Layer 9 of a small transformer language model trained on English Wikipedia (23 layers, counted from 0, width 64).
A neuron adds its activation times its output weights to the MLP's output. To switch it off is to set its activation to zero at one token and run the rest of the model.
A neuron's activation on a vector x is GELU(weights . x + bias), where the dot is the dot product.

Input weights of the MLP neurons that the questions are about. A number n stands for (n - 128) times 0.0055.
n1 (bias -0.097): 77, 80, 155, 89, 163, 146, 114, 158, 157, 147, 130, 73, 141, 188, 141, 99, 121, 148, 73, 150, 149, 156, 112, 125, 147, 150, 157, 102, 144, 118, 163, 88, 118, 141, 145, 138, 133, 134, 188, 99, 83, 149, 103, 132, 123, 135, 92, 177, 122, 117, 213, 121, 176, 106, 115, 134, 150, 112, 97, 133, 128, 161, 124, 184
n57 (bias -0.049): 141, 149, 95, 104, 117, 164, 67, 70, 248, 112, 206, 166, 135, 105, 129, 135, 140, 113, 107, 118, 155, 171, 117, 124, 139, 175, 152, 108, 136, 151, 124, 117, 147, 142, 88, 128, 140, 81, 180, 97, 174, 132, 86, 150, 179, 69, 146, 43, 66, 154, 166, 82, 133, 44, 90, 139, 199, 106, 127, 107, 119, 167, 183, 110
n70 (bias -0.043): 173, 128, 121, 114, 222, 103, 94, 167, 130, 174, 110, 166, 155, 121, 132, 161, 145, 87, 76, 100, 129, 108, 137, 68, 192, 152, 132, 119, 229, 174, 50, 105, 116, 158, 153, 166, 229, 90, 130, 125, 147, 99, 65, 189, 130, 161, 99, 118, 112, 76, 124, 114, 160, 115, 153, 111, 130, 74, 109, 69, 93, 146, 178, 136
n109 (bias -0.062): 157, 135, 130, 187, 173, 139, 122, 22, 227, 119, 89, 141, 141, 129, 49, 176, 174, 159, 110, 124, 123, 106, 125, 181, 133, 135, 134, 112, 154, 152, 130, 53, 54, 113, 113, 130, 109, 83, 178, 91, 166, 115, 90, 142, 101, 71, 115, 134, 107, 111, 139, 104, 69, 158, 129, 184, 80, 157, 161, 183, 228, 63, 144, 219
n116 (bias -0.033): 192, 161, 172, 221, 139, 112, 150, 139, 78, 131, 91, 126, 185, 128, 95, 103, 86, 144, 118, 132, 83, 98, 134, 197, 130, 147, 83, 117, 174, 154, 144, 112, 90, 154, 134, 99, 126, 141, 106, 114, 74, 143, 143, 171, 89, 124, 156, 203, 138, 171, 124, 158, 155, 157, 102, 149, 130, 141, 111, 169, 132, 115, 54, 114
n118 (bias -0.059): 73, 181, 239, 102, 99, 202, 70, 110, 132, 204, 152, 134, 96, 122, 103, 128, 116, 64, 114, 127, 92, 179, 73, 125, 138, 96, 125, 179, 196, 158, 151, 126, 202, 64, 183, 20, 125, 80, 186, 129, 139, 108, 131, 184, 210, 122, 73, 109, 136, 106, 151, 76, 114, 142, 121, 97, 167, 94, 119, 64, 120, 117, 109, 175
n155 (bias -0.029): 132, 192, 60, 136, 146, 118, 91, 111, 107, 124, 162, 135, 68, 124, 142, 188, 85, 116, 105, 116, 177, 163, 132, 91, 91, 143, 194, 113, 173, 125, 109, 110, 154, 186, 129, 148, 175, 147, 138, 135, 144, 169, 106, 149, 103, 102, 69, 154, 171, 123, 144, 122, 121, 106, 142, 128, 136, 91, 115, 87, 121, 100, 186, 199

Output weights of the MLP neurons that the questions are about. A number n stands for (n - 128) times 0.0043.
n1: 57, 110, 146, 86, 126, 82, 136, 80, 117, 158, 110, 156, 81, 101, 151, 139, 175, 182, 133, 163, 110, 125, 122, 158, 163, 131, 159, 141, 107, 149, 122, 109, 137, 102, 101, 107, 133, 167, 113, 181, 104, 115, 133, 147, 118, 138, 126, 133, 144, 140, 127, 84, 166, 127, 107, 108, 169, 164, 106, 141, 107, 125, 128, 96
n57: 166, 148, 78, 71, 142, 121, 99, 144, 133, 140, 66, 126, 182, 112, 112, 67, 136, 140, 116, 145, 131, 122, 66, 128, 180, 26, 148, 100, 119, 176, 171, 77, 31, 219, 173, 98, 130, 155, 37, 119, 118, 186, 107, 144, 123, 57, 134, 181, 48, 89, 151, 221, 152, 134, 214, 66, 200, 162, 192, 128, 125, 124, 101, 121
n70: 177, 110, 173, 115, 104, 128, 175, 87, 142, 108, 96, 102, 53, 79, 123, 84, 188, 131, 159, 132, 161, 158, 136, 175, 65, 138, 95, 138, 187, 158, 160, 118, 161, 71, 145, 117, 60, 179, 108, 131, 99, 121, 118, 177, 102, 93, 95, 167, 155, 203, 122, 70, 158, 83, 121, 157, 101, 117, 84, 127, 174, 158, 152, 121
n109: 164, 73, 133, 108, 106, 114, 154, 113, 169, 143, 125, 139, 46, 126, 204, 61, 155, 130, 158, 173, 118, 144, 138, 158, 140, 121, 153, 105, 111, 52, 139, 82, 135, 94, 146, 35, 118, 170, 146, 114, 154, 122, 81, 109, 130, 144, 126, 143, 156, 81, 132, 138, 73, 178, 96, 129, 113, 113, 180, 167, 88, 160, 131, 130
n116: 136, 113, 85, 165, 129, 119, 81, 136, 181, 91, 119, 143, 85, 107, 139, 152, 139, 137, 103, 88, 80, 121, 103, 114, 154, 126, 170, 163, 93, 141, 134, 146, 150, 39, 138, 178, 134, 120, 130, 109, 130, 186, 146, 144, 130, 83, 142, 96, 111, 125, 157, 99, 135, 158, 115, 77, 129, 171, 141, 68, 127, 181, 139, 126
n118: 103, 119, 52, 185, 190, 60, 172, 127, 150, 90, 214, 128, 37, 208, 70, 177, 172, 143, 133, 149, 107, 145, 138, 161, 53, 207, 134, 213, 65, 81, 99, 158, 67, 199, 111, 144, 162, 194, 217, 117, 146, 151, 95, 184, 44, 140, 7, 106, 127, 138, 119, 111, 149, 119, 132, 56, 92, 111, 118, 143, 136, 56, 191, 88
n155: 222, 137, 185, 170, 68, 137, 109, 69, 150, 101, 148, 128, 69, 151, 118, 109, 201, 131, 130, 100, 71, 114, 101, 161, 141, 95, 152, 123, 196, 158, 161, 126, 80, 56, 95, 78, 130, 168, 136, 93, 140, 150, 178, 153, 182, 135, 68, 162, 164, 84, 130, 65, 94, 120, 114, 147, 97, 157, 94, 129, 146, 164, 141, 122

Each question names a token from some text and the token that comes next. It shows the vector x that enters the MLP there. A number n stands for (n - 128) times 0.042.

Then comes g, the gradient of the next token's log-probability with respect to the MLP's output, scaled to length 1. A neuron's effect is roughly proportional to its activation times (output weights . g). A number n stands for (n - 128) times 0.0039.

"featured ", then "several "
x: 117, 148, 111, 96, 142, 165, 129, 126, 124, 107, 123, 88, 132, 117, 154, 144, 111, 149, 90, 148, 105, 129, 105, 134, 107, 131, 133, 115, 131, 121, 138, 171, 131, 113, 101, 149, 110, 152, 146, 225, 129, 140, 133, 108, 135, 149, 110, 144, 125, 122, 127, 113, 148, 110, 125, 128, 141, 100, 159, 100, 105, 118, 137, 136
g: 170, 141, 130, 97, 144, 203, 82, 175, 116, 105, 112, 109, 69, 109, 84, 136, 150, 144, 76, 123, 141, 75, 148, 113, 139, 166, 94, 98, 150, 118, 117, 134, 156, 139, 116, 79, 179, 108, 123, 45, 114, 131, 160, 82, 113, 88, 166, 141, 169, 145, 149, 79, 181, 124, 159, 167, 170, 143, 155, 127, 140, 139, 135, 100
Which neuron, switched off, lowers the next token's probability most? n155

"B", then "ival"
x: 133, 128, 131, 123, 144, 151, 129, 134, 121, 113, 111, 91, 120, 106, 134, 131, 135, 152, 84, 176, 65, 116, 119, 134, 116, 134, 105, 103, 112, 132, 128, 150, 129, 133, 90, 142, 125, 148, 133, 206, 111, 118, 145, 97, 143, 164, 172, 124, 141, 130, 152, 158, 144, 115, 113, 150, 119, 97, 146, 121, 127, 106, 124, 137
g: 141, 135, 122, 77, 158, 136, 150, 129, 164, 194, 148, 76, 111, 132, 141, 157, 97, 149, 122, 90, 167, 119, 108, 112, 153, 136, 172, 92, 69, 178, 93, 132, 161, 146, 151, 143, 144, 155, 114, 45, 112, 114, 170, 132, 90, 107, 148, 136, 79, 100, 104, 135, 135, 180, 128, 134, 107, 171, 155, 53, 102, 181, 98, 103
Which neuron, switched off, lowers the next token's probability most? n116

"sh", then "ells "
x: 139, 150, 126, 126, 151, 153, 128, 137, 125, 99, 126, 89, 134, 118, 141, 129, 141, 138, 84, 131, 85, 131, 141, 137, 125, 140, 115, 114, 113, 136, 135, 157, 135, 127, 66, 183, 128, 168, 133, 201, 102, 127, 138, 98, 163, 132, 167, 128, 119, 128, 122, 123, 150, 101, 98, 142, 149, 84, 137, 133, 113, 112, 124, 121
g: 129, 164, 143, 125, 168, 136, 117, 103, 125, 105, 163, 168, 96, 67, 105, 110, 125, 151, 188, 106, 88, 147, 168, 156, 115, 131, 107, 121, 165, 144, 127, 127, 75, 146, 108, 80, 150, 90, 119, 113, 120, 135, 165, 122, 164, 147, 138, 115, 191, 85, 130, 167, 114, 25, 79, 147, 130, 123, 118, 168, 110, 134, 204, 91
Which neuron, switched off, raises the next token's probability most? n57

"Ber", then "th"
x: 133, 129, 116, 122, 140, 158, 134, 153, 118, 105, 93, 88, 134, 120, 142, 138, 124, 157, 99, 155, 73, 146, 96, 122, 116, 130, 121, 130, 124, 155, 141, 163, 125, 146, 87, 158, 143, 123, 127, 200, 96, 86, 156, 89, 136, 146, 158, 137, 126, 129, 144, 131, 142, 123, 102, 145, 114, 98, 155, 145, 117, 114, 124, 133
g: 132, 79, 161, 131, 72, 156, 153, 129, 120, 139, 130, 148, 115, 116, 95, 107, 199, 125, 213, 112, 167, 79, 98, 196, 116, 105, 163, 120, 149, 128, 111, 116, 149, 171, 137, 103, 106, 105, 82, 163, 142, 103, 148, 152, 168, 140, 125, 100, 154, 128, 98, 153, 149, 78, 94, 102, 135, 53, 129, 152, 133, 65, 169, 126
Which neuron, switched off, raises the next token's probability most? n116

"id", then "ae "
x: 131, 120, 125, 115, 143, 178, 138, 135, 144, 85, 112, 89, 144, 102, 129, 126, 117, 145, 84, 123, 105, 124, 130, 110, 136, 137, 111, 145, 120, 125, 129, 173, 126, 128, 102, 133, 128, 154, 118, 206, 104, 134, 146, 91, 137, 163, 168, 115, 131, 124, 132, 155, 134, 109, 114, 135, 147, 100, 141, 130, 124, 121, 135, 114
g: 98, 124, 119, 165, 118, 166, 214, 92, 126, 155, 140, 136, 120, 93, 148, 151, 97, 115, 214, 132, 155, 188, 149, 172, 116, 88, 128, 99, 112, 118, 111, 139, 158, 137, 128, 77, 122, 159, 148, 165, 145, 120, 184, 112, 107, 150, 115, 84, 120, 86, 116, 81, 116, 113, 95, 138, 91, 112, 117, 112, 124, 193, 122, 49
Which neuron, switched off, lowers the next token's probability most? n57

"| ", then "Apps "
x: 136, 137, 128, 149, 140, 158, 126, 135, 134, 116, 118, 89, 116, 120, 135, 131, 136, 144, 83, 127, 104, 101, 128, 127, 112, 135, 143, 148, 131, 114, 126, 137, 127, 112, 88, 145, 118, 148, 134, 246, 120, 128, 147, 92, 140, 144, 133, 139, 128, 118, 147, 148, 144, 126, 124, 130, 113, 128, 151, 130, 121, 118, 94, 115
g: 144, 163, 115, 121, 73, 70, 132, 144, 162, 107, 86, 144, 81, 107, 101, 100, 167, 229, 85, 110, 124, 125, 127, 163, 157, 99, 96, 205, 81, 124, 115, 104, 103, 99, 94, 120, 131, 180, 151, 87, 117, 111, 142, 109, 113, 159, 127, 147, 166, 179, 83, 114, 124, 148, 165, 131, 176, 120, 137, 146, 152, 112, 131, 159
Which neuron, switched off, lowers the next token's probability most? n116

"am", then "ent"
x: 133, 115, 116, 117, 131, 149, 123, 128, 148, 101, 147, 91, 148, 103, 121, 124, 113, 154, 78, 128, 98, 134, 131, 113, 130, 142, 130, 148, 113, 125, 164, 168, 118, 116, 92, 139, 146, 164, 142, 203, 116, 134, 147, 95, 144, 154, 176, 112, 118, 129, 111, 142, 145, 111, 124, 149, 138, 86, 144, 125, 104, 113, 134, 109
g: 149, 60, 82, 88, 160, 112, 150, 123, 126, 152, 202, 194, 133, 86, 155, 142, 114, 106, 153, 132, 112, 106, 190, 75, 166, 87, 94, 134, 147, 168, 144, 131, 91, 175, 137, 114, 105, 143, 100, 130, 137, 169, 172, 107, 122, 103, 108, 75, 156, 107, 159, 183, 126, 91, 108, 113, 116, 118, 82, 143, 122, 130, 183, 100
Which neuron, switched off, lowers the next token's probability most? n57

". ", then "The "
x: 137, 110, 131, 99, 139, 164, 110, 138, 121, 122, 127, 87, 123, 126, 125, 123, 144, 141, 86, 134, 106, 125, 116, 124, 113, 123, 141, 138, 126, 142, 138, 155, 128, 128, 108, 124, 131, 126, 134, 234, 118, 109, 166, 90, 139, 153, 143, 121, 129, 124, 149, 124, 150, 104, 110, 120, 150, 115, 157, 100, 133, 132, 128, 137
g: 116, 155, 119, 122, 191, 174, 135, 54, 107, 128, 141, 138, 127, 144, 151, 52, 140, 143, 145, 99, 156, 95, 138, 150, 94, 178, 149, 165, 120, 188, 111, 172, 86, 77, 125, 131, 163, 137, 131, 122, 131, 150, 161, 159, 105, 122, 75, 152, 115, 112, 80, 69, 209, 94, 130, 110, 145, 97, 107, 137, 147, 116, 90, 112
Which neuron, switched off, lowers the next token's probability most? n118

"fied ", then "among "
x: 135, 164, 120, 112, 137, 165, 125, 112, 125, 127, 135, 90, 135, 117, 132, 143, 139, 145, 82, 147, 106, 129, 120, 125, 98, 142, 127, 127, 116, 123, 121, 140, 139, 113, 94, 140, 117, 165, 133, 223, 144, 146, 161, 101, 153, 156, 125, 114, 132, 126, 139, 102, 145, 113, 124, 123, 123, 71, 160, 122, 92, 125, 133, 109
g: 122, 150, 98, 116, 115, 157, 105, 93, 171, 127, 106, 88, 125, 93, 122, 111, 111, 174, 85, 133, 90, 203, 142, 123, 175, 90, 184, 142, 152, 131, 96, 111, 67, 145, 103, 166, 138, 153, 134, 56, 94, 151, 85, 154, 141, 193, 142, 89, 134, 109, 153, 128, 90, 101, 144, 156, 156, 163, 93, 124, 200, 133, 111, 147
Which neuron, switched off, lowers the next token's probability most? n57

"Tar", then "az "
x: 127, 129, 110, 134, 126, 152, 137, 134, 99, 89, 96, 88, 147, 126, 135, 152, 131, 158, 90, 156, 92, 149, 130, 133, 111, 148, 113, 118, 118, 125, 129, 155, 119, 142, 85, 134, 120, 149, 141, 213, 106, 122, 138, 70, 121, 142, 159, 122, 128, 145, 132, 126, 149, 121, 130, 144, 142, 94, 149, 130, 121, 122, 114, 143
g: 97, 152, 115, 122, 65, 135, 84, 171, 136, 127, 174, 143, 141, 138, 222, 162, 137, 155, 140, 151, 97, 102, 186, 102, 124, 116, 108, 171, 93, 148, 154, 85, 157, 105, 116, 164, 85, 58, 64, 120, 110, 69, 119, 92, 148, 103, 154, 80, 117, 161, 130, 165, 128, 178, 135, 154, 119, 132, 115, 113, 146, 135, 136, 134
Which neuron, switched off, lowers the next token's probability most? n116